Layer 10 of a small transformer language model trained on English Wikipedia (14 layers, counted from 0, width 96).
A neuron's activation on a vector x is ReLU(gate . x) times (in . x), where the dot is the dot product.

Input weights of the MLP neurons that the questions are about. A number n stands for (n - 500) times 0.00062.
n27 gate: 513 444 450 517 528 541 276 755 550 356 511 342 537 444 440 448 276 516 375 276 360 693 504 509 610 531 311 273 580 554 476 768 612 352 273 474 427 329 402 470 665 504 714 437 683 483 518 683 570 484 405 699 501 354 366 138 471 340 270 577 636 257 528 504 361 495 376 631 594 543 455 226 484 525 470 840 702 598 676 584 592 611 602 202 688 757 174 602 472 411 586 284 502 416 692 473
n50 gate: 665 484 515 537 250 324 412 628 521 588 359 593 466 634 459 504 567 328 450 352 802 639 531 615 391 294 837 528 291 545 606 592 724 235 611 788 683 564 613 473 669 672 563 517 518 424 380 615 651 444 606 394 599 556 380 617 483 395 442 342 630 575 338 520 557 606 391 275 468 448 669 555 374 332 376 584 684 485 546 582 696 256 228 521 589 397 471 363 591 447 694 504 418 295 578 505
n72 gate: 591 577 583 673 405 482 185 124 447 522 530 605 341 523 235 584 467 554 315 350 539 390 344 476 490 387 375 545 677 608 416 616 459 464 544 925 503 582 591 520 453 210 489 648 569 608 410 384 370 300 480 590 486 435 768 442 434 535 256 468 480 468 694 454 780 573 490 522 539 323 425 278 460 545 725 659 253 565 602 562 344 473 470 399 705 469 483 428 606 375 530 504 739 596 463 541
n117 gate: 352 645 332 512 457 784 414 654 429 201 561 532 647 375 441 583 482 698 558 535 669 590 202 378 524 375 581 643 449 489 464 643 501 623 461 467 421 314 703 755 331 733 578 405 730 573 417 451 262 378 400 680 585 409 237 388 642 595 411 624 497 589 243 459 455 600 643 591 563 602 721 636 831 204 619 709 637 446 498 595 503 315 376 486 531 482 780 306 625 474 648 606 557 483 700 620
n124 gate: 597 590 520 579 468 482 372 475 394 387 532 618 620 515 505 472 574 837 537 131 763 621 676 542 464 468 595 598 513 527 546 588 577 150 583 441 50 570 317 462 257 521 540 451 546 676 450 508 428 755 566 419 508 401 172 637 695 428 839 440 513 261 422 620 378 694 583 510 812 506 416 413 646 471 530 774 556 457 699 497 387 612 667 329 480 482 539 303 441 353 560 322 468 433 372 588
n148 gate: 513 477 541 486 861 406 423 555 735 593 695 419 690 519 611 672 418 429 677 371 461 357 415 434 649 523 517 365 557 446 411 380 259 312 265 515 596 703 553 746 320 498 610 680 444 328 538 378 582 527 538 474 683 519 384 505 292 505 270 480 552 498 549 376 631 147 578 696 372 594 614 706 725 265 514 463 449 497 579 391 559 785 235 435 345 464 743 553 793 631 561 559 600 766 506 659
n188 gate: 339 363 555 621 544 511 555 532 534 569 439 430 679 514 697 283 72 548 399 363 635 507 620 680 352 609 620 476 101 643 475 641 532 201 161 479 309 417 431 548 381 563 530 667 703 368 403 326 361 504 576 529 602 665 463 448 382 728 272 812 643 785 353 524 525 543 602 517 310 613 747 324 489 611 388 788 672 507 375 538 586 323 176 333 498 376 329 620 467 574 333 567 449 376 549 344
n196 gate: 659 538 388 478 613 350 458 334 487 335 628 297 595 512 847 491 593 579 425 350 474 547 515 368 460 429 858 609 497 515 413 530 483 443 87 672 802 560 711 528 546 473 488 394 760 331 403 536 396 464 369 757 666 571 428 540 394 692 515 676 569 608 429 728 339 544 541 503 417 471 680 662 413 384 394 450 297 284 538 239 394 550 320 404 443 757 459 512 412 653 605 640 407 524 703 324
n223 gate: 490 437 472 412 542 287 567 572 553 543 812 451 618 433 411 468 299 671 400 476 496 550 216 297 418 542 488 391 552 628 638 455 587 221 610 466 324 454 637 550 518 779 541 544 553 613 218 467 545 483 524 467 941 401 387 383 315 376 581 633 619 553 483 268 402 473 643 535 528 355 738 335 474 515 328 317 535 503 303 553 643 406 232 505 634 520 626 303 617 401 378 317 895 262 361 714
n242 gate: 350 774 655 806 597 459 620 872 494 283 517 472 331 453 557 561 526 647 639 431 625 348 501 396 458 75 757 480 356 356 472 574 510 417 588 380 711 418 531 408 575 528 441 521 654 493 221 643 357 714 376 487 391 612 567 573 289 721 719 597 698 382 305 273 574 476 569 604 611 478 390 834 486 598 743 459 590 418 552 524 698 738 188 701 746 496 572 636 576 443 491 462 494 529 829 472
n255 gate: 520 516 458 625 379 119 600 430 419 515 685 538 342 694 670 313 401 919 420 385 574 791 476 583 430 416 395 313 529 420 530 573 593 457 606 647 380 453 600 517 422 613 487 459 459 661 475 570 430 453 264 597 484 479 483 585 389 268 426 562 623 561 307 394 459 661 578 421 609 550 749 658 589 530 443 727 473 636 460 563 848 341 834 529 349 469 411 298 548 342 396 542 452 760 294 445
n27 in: 459 360 760 357 281 486 487 645 588 342 440 584 231 507 524 622 478 606 588 294 622 679 617 213 522 649 446 624 338 417 458 462 823 661 268 619 502 347 433 496 394 684 511 425 643 409 495 246 339 253 354 426 537 460 582 553 698 520 758 526 502 702 919 677 68 300 193 555 561 503 556 571 565 889 352 392 415 549 606 130 291 620 487 453 453 465 387 555 343 486 298 365 457 673 379 391
n50 in: 308 561 711 555 498 472 606 552 357 669 573 75 546 508 514 289 498 439 632 446 606 294 746 743 411 464 363 501 476 637 619 661 590 484 758 505 610 139 526 485 719 629 419 286 572 633 313 616 476 430 457 485 362 410 623 730 514 449 453 622 506 394 728 439 396 336 292 599 234 547 331 382 564 450 482 539 325 722 374 453 571 515 444 354 705 461 272 486 468 491 395 560 693 478 785 482
n72 in: 687 559 565 600 588 584 687 419 395 481 620 482 475 357 604 392 650 297 375 407 446 578 487 295 426 660 583 455 523 506 317 589 347 667 579 576 626 534 701 490 635 818 563 388 427 584 415 298 571 313 826 681 437 309 490 546 506 589 273 670 412 349 403 413 421 492 621 511 456 454 446 569 523 474 465 437 680 469 602 433 509 409 514 349 602 250 435 147 635 713 490 629 307 362 531 545
n117 in: 456 499 669 464 351 553 305 259 333 487 521 409 498 408 465 687 229 603 328 315 564 310 634 460 513 645 577 354 546 562 484 680 383 616 575 602 565 452 537 387 798 248 699 560 736 330 456 546 589 324 482 598 599 379 466 245 687 358 220 513 535 389 382 532 613 515 481 468 168 492 902 551 251 406 505 517 477 389 94 620 441 557 295 347 564 483 541 392 133 482 695 478 552 439 524 342
n124 in: 483 643 510 297 305 459 541 561 391 377 297 410 363 613 703 580 384 696 518 514 452 475 319 545 589 393 484 687 100 646 570 506 342 557 501 537 489 391 416 631 591 483 475 678 542 639 321 553 407 381 559 551 294 630 426 428 650 479 328 492 389 646 341 619 643 610 268 507 736 663 848 410 576 609 482 326 557 404 410 435 291 503 555 468 576 394 681 535 471 689 210 304 389 606 565 408
n148 in: 511 447 478 533 488 422 305 503 691 743 453 486 174 630 639 364 589 350 549 398 378 308 537 320 447 368 665 473 333 213 372 516 596 620 328 318 523 609 685 716 563 521 611 212 443 695 537 625 481 383 421 549 509 424 580 471 699 580 376 495 522 485 390 291 728 519 519 326 428 383 202 401 801 705 567 259 324 573 539 683 341 228 722 382 372 747 663 248 632 634 265 365 523 615 305 536
n188 in: 56 431 459 462 617 755 408 701 509 295 488 603 818 443 383 687 424 481 457 419 632 558 468 453 738 574 215 733 536 534 546 287 446 703 569 598 286 332 431 485 425 261 410 528 461 237 163 554 596 629 602 776 331 612 503 760 384 545 510 510 387 694 235 458 408 598 439 351 279 430 367 847 265 431 724 741 286 638 708 468 426 721 400 368 555 394 628 389 649 405 757 191 439 441 835 440
n196 in: 442 644 463 310 760 665 464 484 407 404 276 448 636 676 523 420 711 401 375 525 305 406 533 474 396 27 344 658 237 398 739 321 568 450 335 428 463 363 591 374 474 639 384 486 565 656 435 433 525 649 525 191 242 561 598 459 600 523 571 582 401 533 463 645 339 331 653 450 669 572 361 657 609 372 486 420 557 281 433 536 617 204 514 616 528 716 543 411 675 558 644 509 382 709 320 410
n223 in: 526 544 530 435 304 391 286 441 573 486 535 384 623 672 440 506 291 432 453 818 250 552 660 507 388 380 411 259 429 552 335 484 463 305 384 294 621 600 435 347 599 622 423 557 608 498 628 452 421 392 560 486 506 383 264 387 504 765 469 489 383 396 625 499 402 563 774 671 487 460 507 441 456 198 492 589 409 531 448 631 320 273 506 81 810 246 559 666 362 657 640 722 532 614 482 493
n242 in: 619 582 661 327 552 795 730 511 582 465 639 508 471 693 649 732 562 169 283 564 489 350 545 276 382 539 411 361 607 545 580 716 754 313 256 548 609 597 628 771 430 573 401 637 442 350 617 772 460 384 176 199 462 695 50 574 479 524 450 434 339 504 523 273 569 407 655 453 521 727 549 479 656 224 497 859 297 383 437 484 384 551 615 416 420 537 259 537 613 519 465 462 617 518 674 302
n255 in: 428 565 229 462 507 542 641 682 692 465 530 523 205 398 335 532 878 400 568 478 613 469 510 323 531 613 586 382 531 447 663 459 481 551 489 453 431 506 887 490 347 549 478 795 426 579 652 700 504 538 667 275 544 537 476 502 661 493 585 635 476 188 449 586 273 396 625 505 602 407 377 581 259 221 537 428 528 345 559 834 527 678 462 593 430 407 596 472 478 433 518 487 524 515 439 611

Each question shows a token from some text and the vector x that enters the MLP there. A number n stands for (n - 500) times 0.0097.

"s,": 630 475 501 424 633 603 508 539 615 543 500 463 346 446 513 478 507 480 438 563 563 423 522 490 505 527 467 515 391 474 527 488 553 564 429 445 554 514 439 510 681 448 534 392 220 496 586 426 630 594 520 454 575 474 615 629 429 597 465 673 543 339 338 604 442 437 388 535 413 291 713 443 575 344 458 462 599 572 612 451 434 504 380 715 651 551 440 465 445 515 401 485 446 663 482 470
Which neuron fires most, and how strongly? n148, at about 0.24

" |": 452 516 497 519 503 528 443 568 518 594 400 497 515 529 410 403 468 431 405 491 559 481 444 307 673 510 547 494 512 438 458 610 496 438 453 526 389 374 478 459 467 398 566 422 151 421 548 380 519 610 446 430 521 503 592 434 442 529 585 542 493 559 511 545 571 526 418 518 459 620 483 484 499 81 486 545 483 502 308 664 553 493 573 536 641 587 528 513 411 458 433 602 501 481 567 543
Which neuron fires most, and how strongly? n117, at about 0.16

"ity:": 445 484 563 429 694 489 557 422 525 615 449 491 432 529 310 381 547 470 396 569 572 477 459 382 578 478 401 371 438 434 383 467 543 555 536 404 528 414 493 536 587 463 525 532 257 516 672 311 387 357 606 540 461 436 602 507 500 496 275 532 451 472 498 614 481 614 469 544 433 481 653 576 524 309 721 481 352 553 385 418 538 395 616 504 603 380 384 521 480 506 401 382 579 645 478 386
Which of these neurons fires most? n72

"1": 547 423 437 500 460 497 512 531 560 557 456 618 504 501 260 362 427 555 670 660 456 540 514 466 529 510 448 481 630 462 520 655 504 482 375 455 438 513 422 354 554 373 423 512 292 386 389 431 438 383 507 254 567 434 515 482 564 518 714 445 436 343 601 445 312 572 516 509 276 487 574 418 447 418 578 594 504 594 435 510 389 485 496 507 432 617 395 234 424 477 438 567 398 503 628 490
Which neuron fires most, and how strongly? n27, at about 0.16

"om": 369 434 439 522 574 588 539 525 362 662 347 518 532 487 486 533 419 523 513 636 452 569 524 439 558 454 547 495 383 416 538 636 503 406 498 674 483 651 466 270 403 598 507 438 175 228 446 404 497 438 646 423 527 372 371 394 458 463 471 491 539 391 549 524 511 512 390 595 344 577 450 491 473 408 472 623 451 496 353 547 274 528 433 508 528 564 558 570 554 475 521 451 465 479 439 472
Which neuron fires most, and how strongly? n188, at about 0.32

"\n": 460 524 557 489 366 578 387 526 445 532 532 552 498 556 579 374 567 507 541 379 629 396 430 406 515 475 500 542 630 419 270 592 689 426 413 453 566 430 552 432 569 416 567 404 295 440 452 480 495 434 416 345 535 556 383 483 420 406 523 540 402 414 626 561 507 576 504 563 406 430 404 598 549 447 548 451 592 454 315 681 602 445 493 408 447 397 458 619 285 355 415 471 357 566 623 429
Which of these neurons fires most? n242

" 8": 587 454 440 357 541 445 577 386 541 445 492 479 548 554 258 610 486 400 667 390 577 429 567 617 531 464 388 403 423 401 567 604 604 509 298 445 527 439 536 549 490 555 414 425 251 399 606 398 570 458 482 362 514 577 527 470 496 344 743 689 492 410 604 620 392 346 507 530 487 540 620 455 507 497 607 377 536 464 444 502 509 412 573 514 585 583 344 341 509 460 506 411 432 595 449 497
Which of these neurons fires most? n27

" 2,": 593 529 345 391 709 536 508 391 631 622 451 427 540 511 424 427 529 489 474 466 511 490 498 371 345 438 375 357 359 460 454 564 582 630 440 446 463 370 561 538 513 488 530 306 443 475 465 409 491 406 482 455 516 475 648 466 526 385 654 606 371 309 441 666 498 450 536 464 436 529 726 448 534 556 687 335 544 479 412 602 568 326 424 539 547 661 372 510 510 422 379 451 407 595 370 504
Which two neurons fire most, strongest first? n255, n27

" for": 527 412 599 427 386 479 418 549 538 479 469 584 648 532 524 409 630 532 451 663 584 494 379 306 439 557 586 528 447 394 494 587 596 508 381 430 521 384 589 512 558 405 586 424 274 471 513 545 738 507 560 338 600 552 712 576 499 381 568 477 472 568 409 511 434 559 422 568 553 397 620 411 420 397 383 463 424 351 369 349 494 561 485 514 596 501 493 429 418 522 322 364 380 542 540 459
Which neuron fires most, and how strongly? n196, at about 0.12

" sele": 499 568 684 411 381 470 338 434 471 521 628 575 591 391 364 655 477 780 488 763 525 451 368 468 734 425 433 341 334 529 476 548 496 473 443 511 417 506 424 547 579 679 408 466 514 411 558 534 588 557 497 549 605 497 486 430 399 375 521 528 521 568 412 551 546 564 500 410 610 450 698 562 544 416 593 445 536 535 511 373 555 356 503 521 667 564 376 404 578 434 478 536 463 435 364 434
Which two neurons fire most, strongest first? n223, n117

" High": 556 681 480 309 478 695 386 394 644 469 574 469 667 409 526 438 520 296 602 650 572 491 517 552 380 447 511 359 504 424 518 586 440 535 532 547 435 413 466 591 700 578 458 515 416 613 513 414 514 409 462 446 320 550 551 545 413 443 526 504 532 587 495 647 464 561 401 523 509 541 669 563 378 402 584 406 444 426 620 464 610 307 518 624 583 419 372 393 544 538 520 543 591 522 405 311
Which of these neurons fires most? n50

" Rank": 548 556 449 514 470 487 369 518 530 320 513 377 502 491 196 626 605 438 516 540 454 547 508 484 524 560 591 381 476 517 422 595 646 537 481 517 355 434 426 505 723 611 654 504 605 584 450 434 592 427 567 482 403 525 450 493 659 382 550 636 515 586 487 619 546 471 394 605 429 419 526 426 391 416 435 408 486 240 338 584 613 474 362 666 655 341 414 407 444 513 511 523 501 537 558 473
Which two neurons fire most, strongest first? n117, n50

"T": 464 471 427 505 555 613 565 551 538 570 554 624 516 498 354 366 523 602 532 439 479 484 517 496 537 493 523 454 586 552 505 666 453 616 244 539 386 565 489 448 539 518 351 585 162 475 405 566 511 581 649 491 499 404 355 484 505 442 692 502 479 420 585 554 294 533 446 381 365 360 693 488 520 383 569 516 466 574 437 417 418 603 775 503 448 489 498 425 458 547 490 493 428 555 596 465
Which of these neurons fires most? n255

" (10": 499 506 537 484 565 431 448 420 628 429 542 508 568 455 406 616 441 347 661 480 608 389 656 638 529 526 431 540 457 375 597 560 532 644 337 453 539 434 533 744 611 489 370 482 256 404 519 352 411 586 596 419 423 585 551 490 450 417 734 556 548 457 436 567 468 460 603 620 347 545 568 521 545 488 437 357 536 460 549 480 437 413 521 586 569 509 296 458 617 524 427 456 442 524 345 431
Which of these neurons fires most? n148

" have": 567 607 540 429 557 614 497 490 485 411 559 559 522 501 628 540 615 592 368 669 528 497 399 552 476 616 600 521 629 420 604 544 568 501 418 451 484 387 449 446 473 482 468 530 277 629 574 515 611 660 482 312 407 564 518 535 380 385 396 620 541 605 321 627 377 547 449 535 473 613 751 484 413 374 394 419 455 553 493 360 449 382 641 505 678 488 403 492 441 464 456 371 437 628 466 501
Which of these neurons fires most? n196

"ac": 519 532 568 573 628 440 623 547 467 506 457 498 514 405 523 627 657 373 606 565 440 378 500 518 485 390 450 468 488 516 375 538 443 499 562 617 526 622 418 543 476 510 440 315 513 408 526 539 596 552 543 591 560 602 508 460 485 677 366 610 450 561 476 506 606 493 421 618 285 462 491 537 664 352 596 482 347 374 645 315 519 444 433 579 617 336 467 289 512 718 485 488 411 501 509 322
Which two neurons fire most, strongest first? n148, n242

" 2023": 592 540 511 437 540 399 418 483 557 513 481 579 491 537 349 510 584 601 674 657 549 504 536 463 494 414 428 364 358 461 446 626 623 585 355 618 414 382 408 456 602 550 578 428 381 413 524 522 502 474 602 258 650 585 680 555 593 466 581 462 521 438 589 403 335 464 382 597 387 530 651 421 496 412 503 509 667 556 378 617 537 463 600 504 518 509 346 446 306 483 464 399 374 535 593 437
Which of these neurons fires most? n27

" She": 399 491 395 377 495 600 361 560 602 561 569 507 302 442 352 437 456 519 499 551 555 484 604 624 588 551 554 468 561 653 630 537 626 491 485 429 383 464 423 529 481 384 568 459 455 435 427 648 465 611 436 454 484 377 530 528 410 415 467 635 552 521 468 594 456 369 361 513 636 617 574 410 454 88 630 424 473 499 415 494 314 375 459 491 556 447 438 423 528 421 529 508 401 504 433 573
Which of these neurons fires most? n117

"ween": 513 485 646 496 420 505 465 708 516 455 502 537 404 394 546 419 610 396 490 588 663 551 520 303 521 639 495 613 467 379 358 549 740 565 351 372 421 465 591 497 590 323 487 340 334 428 558 447 501 613 519 336 466 581 588 637 357 629 470 557 571 500 455 567 486 561 460 638 525 482 662 345 507 463 552 528 589 634 351 510 473 509 557 478 616 495 526 491 473 467 397 430 457 461 474 552
Which of these neurons fires most? n27

"\"": 500 418 588 477 555 497 451 347 460 465 292 534 536 397 458 426 518 476 488 518 520 445 520 444 610 587 604 313 729 477 490 516 487 652 429 372 472 519 503 563 690 491 473 582 251 438 527 430 585 502 607 305 591 419 590 358 557 450 762 417 581 525 533 457 469 564 365 415 311 437 514 381 583 369 659 523 486 475 577 551 437 461 558 526 518 503 373 605 501 551 397 326 486 568 476 389
Which of these neurons fires most? n27

" the": 589 523 391 461 394 497 378 613 492 572 445 543 515 533 522 378 551 491 527 549 552 418 577 573 477 492 498 525 554 505 539 612 488 485 487 491 396 365 519 467 496 463 476 496 68 521 483 541 613 565 525 341 566 587 694 459 437 465 461 485 599 598 523 536 416 498 458 695 639 422 694 473 464 313 551 482 553 476 347 478 440 486 597 506 514 456 559 299 389 442 370 486 445 524 507 560
Which neuron fires most, and how strongly? n255, at about 0.62

"ec": 558 640 582 502 640 472 394 540 518 591 578 490 372 424 628 522 542 508 569 472 513 519 350 602 518 452 644 565 453 324 159 534 469 611 570 502 329 555 463 497 490 475 531 380 531 323 436 519 467 520 481 588 410 674 309 504 435 629 508 692 598 490 574 555 586 503 630 615 524 513 487 578 435 494 656 598 361 526 511 510 480 390 406 501 670 539 420 563 400 474 600 448 430 331 568 479
Which of these neurons fires most? n188

" loc": 516 525 354 558 496 565 423 599 473 427 488 480 556 433 478 735 531 578 497 706 579 458 434 486 634 350 714 541 516 441 435 685 568 609 468 645 588 399 500 565 567 677 577 392 439 518 514 522 614 528 526 469 254 583 376 507 515 593 391 654 344 418 541 508 458 567 570 575 463 521 741 580 356 417 513 445 456 504 433 477 403 460 338 406 553 409 499 421 457 594 577 535 441 507 560 555
Which of these neurons fires most? n117

" S": 528 495 505 309 430 474 475 564 562 449 444 465 415 537 559 478 509 634 558 533 399 503 489 421 474 343 462 531 576 453 448 512 429 607 469 626 420 306 456 436 417 531 643 372 171 381 552 468 559 603 501 458 476 572 481 562 457 467 524 364 372 495 620 619 479 559 520 372 493 473 517 377 537 598 663 425 515 554 380 414 501 481 574 500 440 450 503 422 390 294 310 397 389 495 488 560
Which neuron fires most, and how strongly? n124, at about 0.39

" squad": 526 344 482 417 449 435 451 515 521 486 460 533 501 454 446 566 570 528 598 529 439 545 440 634 587 545 701 412 387 452 508 611 616 641 260 689 431 530 518 493 570 601 486 550 499 454 533 647 495 400 653 344 285 455 569 486 463 559 434 459 549 482 533 546 383 518 584 336 228 488 698 547 478 331 427 459 528 485 504 367 459 609 472 515 474 460 345 461 394 609 370 372 395 524 530 410
Which neuron fires most, and how strongly? n27, at about 0.22

"adium": 494 673 417 410 428 641 295 344 396 623 557 379 447 345 495 549 537 517 504 644 451 517 587 585 487 586 500 571 396 630 544 612 599 546 515 667 441 548 531 443 542 538 534 448 408 474 454 511 617 416 576 312 413 468 467 554 474 456 551 544 351 290 443 515 285 473 555 582 367 533 605 596 370 327 454 558 391 565 594 371 344 510 484 495 526 389 545 426 485 658 364 513 527 573 389 363
Which two neurons fire most, strongest first? n72, n196

"O": 501 567 492 336 440 446 484 552 502 425 422 437 461 536 400 462 578 470 458 633 381 505 654 648 546 584 353 658 591 566 464 603 560 377 345 602 442 433 592 537 504 344 510 485 399 395 539 516 325 516 579 524 306 502 349 538 397 405 376 565 324 445 387 487 545 560 399 460 527 537 534 591 641 529 568 456 516 468 383 681 378 489 531 556 581 550 453 525 455 364 399 449 329 409 274 569
Which two neurons fire most, strongest first? n124, n255

"-": 451 439 419 434 490 520 569 481 807 499 392 552 577 583 528 552 351 455 537 407 477 341 601 483 701 381 352 372 587 640 367 613 574 541 499 602 374 485 534 538 424 406 423 554 422 438 500 384 401 440 650 526 485 405 531 485 418 472 602 485 296 496 577 642 666 526 456 495 470 454 488 514 679 446 553 512 537 500 443 401 642 330 556 675 539 461 357 445 463 398 457 592 405 590 467 521
Which of these neurons fires most? n188

"ations": 523 600 554 626 585 525 342 568 488 377 430 547 468 414 418 587 514 407 508 527 624 592 573 501 608 486 508 533 575 588 546 701 597 525 338 540 406 473 497 514 456 519 490 248 351 424 579 357 591 542 586 558 320 570 368 485 310 608 427 649 528 428 413 454 467 437 370 478 357 459 624 565 515 413 522 503 608 464 346 465 433 388 438 559 505 432 500 515 284 482 356 504 538 543 381 388
Which of these neurons fires most? n117

" West": 375 404 520 393 463 527 447 384 573 760 424 432 561 418 547 415 417 324 536 497 616 573 471 454 385 403 449 399 470 509 578 546 513 551 445 598 406 617 525 346 449 573 435 426 236 524 443 379 315 495 528 318 492 439 534 503 472 503 598 433 540 412 566 596 565 577 468 513 451 506 530 323 431 413 498 500 445 419 350 295 462 356 494 537 523 431 656 643 493 380 414 473 524 497 494 410
Which of these neurons fires most? n223

" a": 482 562 314 431 503 628 451 629 522 476 360 429 419 503 511 464 518 489 479 542 427 504 572 571 321 507 536 511 496 482 559 509 599 570 503 641 510 380 539 459 460 549 369 617 330 469 669 572 479 714 537 366 555 550 630 470 439 577 415 490 671 533 503 617 433 383 331 577 523 421 616 487 562 438 469 412 492 441 528 595 585 382 556 485 743 528 318 370 553 493 289 435 477 661 469 625
Which of these neurons fires most? n255

"|": 453 483 586 567 499 507 369 600 630 424 461 414 595 450 516 401 600 473 449 530 545 559 438 364 627 560 568 503 551 511 386 606 640 428 401 509 454 336 436 569 491 461 595 485 83 489 495 484 484 613 443 414 586 673 632 505 354 585 540 498 500 584 370 643 540 416 479 554 558 461 518 499 548 318 474 461 497 608 432 527 521 472 541 474 629 495 443 485 383 429 456 454 456 528 527 631
Which of these neurons fires most? n188

" g": 650 437 345 385 489 426 619 538 533 435 472 484 506 346 504 601 552 697 504 456 483 452 495 519 771 516 639 646 527 438 627 557 460 586 479 498 505 466 536 492 409 445 505 565 480 280 601 568 386 625 392 374 306 626 432 537 570 558 360 415 506 441 591 554 368 597 504 527 567 237 469 451 526 486 439 313 426 500 528 524 361 404 492 414 640 542 406 511 549 503 470 417 368 580 682 572
Which of these neurons fires most? n124

" ==": 455 494 698 518 488 458 366 521 592 323 472 407 613 442 595 443 596 628 486 597 576 476 505 483 600 583 600 426 649 542 440 590 746 508 418 485 537 428 347 558 523 483 598 443 168 419 528 573 516 613 436 439 485 605 506 469 372 515 505 513 487 468 317 689 560 407 582 578 553 480 558 480 582 449 403 465 493 621 449 510 614 538 489 371 684 496 521 502 418 426 449 416 464 591 493 563
Which of these neurons fires most? n242

"ated": 539 396 452 494 491 557 590 544 475 700 489 556 693 411 415 419 463 350 483 716 578 580 571 356 550 518 456 333 441 454 541 587 498 650 367 365 350 582 376 404 646 542 418 479 299 552 463 427 623 531 658 460 567 464 453 405 511 488 423 481 599 485 556 524 475 468 474 552 532 399 738 541 306 503 567 579 429 514 370 429 571 403 472 575 653 332 525 546 568 603 352 484 503 501 510 372
Which of these neurons fires most? n223

" ranked": 474 518 502 475 644 360 397 566 661 581 467 507 478 396 545 579 566 505 418 606 562 439 487 643 606 591 505 458 457 551 676 514 536 704 462 561 428 470 483 550 633 528 481 412 359 442 541 550 631 498 515 492 591 558 556 629 582 371 596 491 587 533 483 542 588 470 436 622 381 499 815 376 311 377 567 422 560 565 460 449 617 457 404 587 494 430 298 427 346 672 405 463 464 538 580 384
Which of these neurons fires most? n50

" named": 582 477 524 430 408 400 409 541 679 478 467 567 611 465 434 584 668 534 542 664 382 477 441 500 464 605 532 481 408 476 547 630 553 498 451 455 371 379 537 508 513 379 452 536 322 362 640 490 666 555 402 397 528 680 524 593 482 412 499 418 621 445 558 520 479 458 401 584 420 490 706 409 417 380 476 487 463 378 411 568 666 494 455 554 667 618 453 509 380 591 524 503 525 558 761 317
Which of these neurons fires most? n50

"ite": 605 739 414 317 575 583 399 418 531 467 533 279 531 444 459 523 599 481 510 613 497 425 519 389 509 551 539 423 514 485 634 436 575 628 465 483 320 580 448 491 590 552 480 492 489 586 501 526 639 508 556 632 402 660 499 426 415 624 571 556 563 611 442 706 581 531 485 456 255 361 484 531 444 550 504 488 437 476 456 514 502 435 468 700 529 545 477 300 568 606 447 514 599 439 425 310
Which neuron fires most, and how strongly? n196, at about 1.2

"38": 663 564 440 481 617 572 475 313 564 482 424 490 522 354 377 468 708 385 616 433 637 535 510 430 433 595 578 420 543 463 533 610 640 614 536 451 377 469 407 516 598 713 344 538 438 413 499 294 513 507 602 381 464 499 630 578 583 445 617 542 611 456 476 560 503 459 456 532 418 392 654 547 662 450 571 427 528 499 470 632 466 418 493 532 435 435 453 598 526 570 564 294 475 630 591 358
Which of these neurons fires most? n50

" mention": 446 564 517 450 532 431 493 460 388 425 446 526 502 370 409 714 555 523 663 652 489 376 634 466 600 549 533 476 491 580 368 660 599 540 412 542 535 518 414 556 602 643 513 556 311 434 534 547 806 511 520 392 525 558 364 434 448 488 495 484 615 520 628 537 487 461 496 424 402 503 708 544 307 371 350 567 431 600 452 503 473 392 421 607 614 552 414 443 453 467 419 523 663 516 569 491
Which of these neurons fires most? n50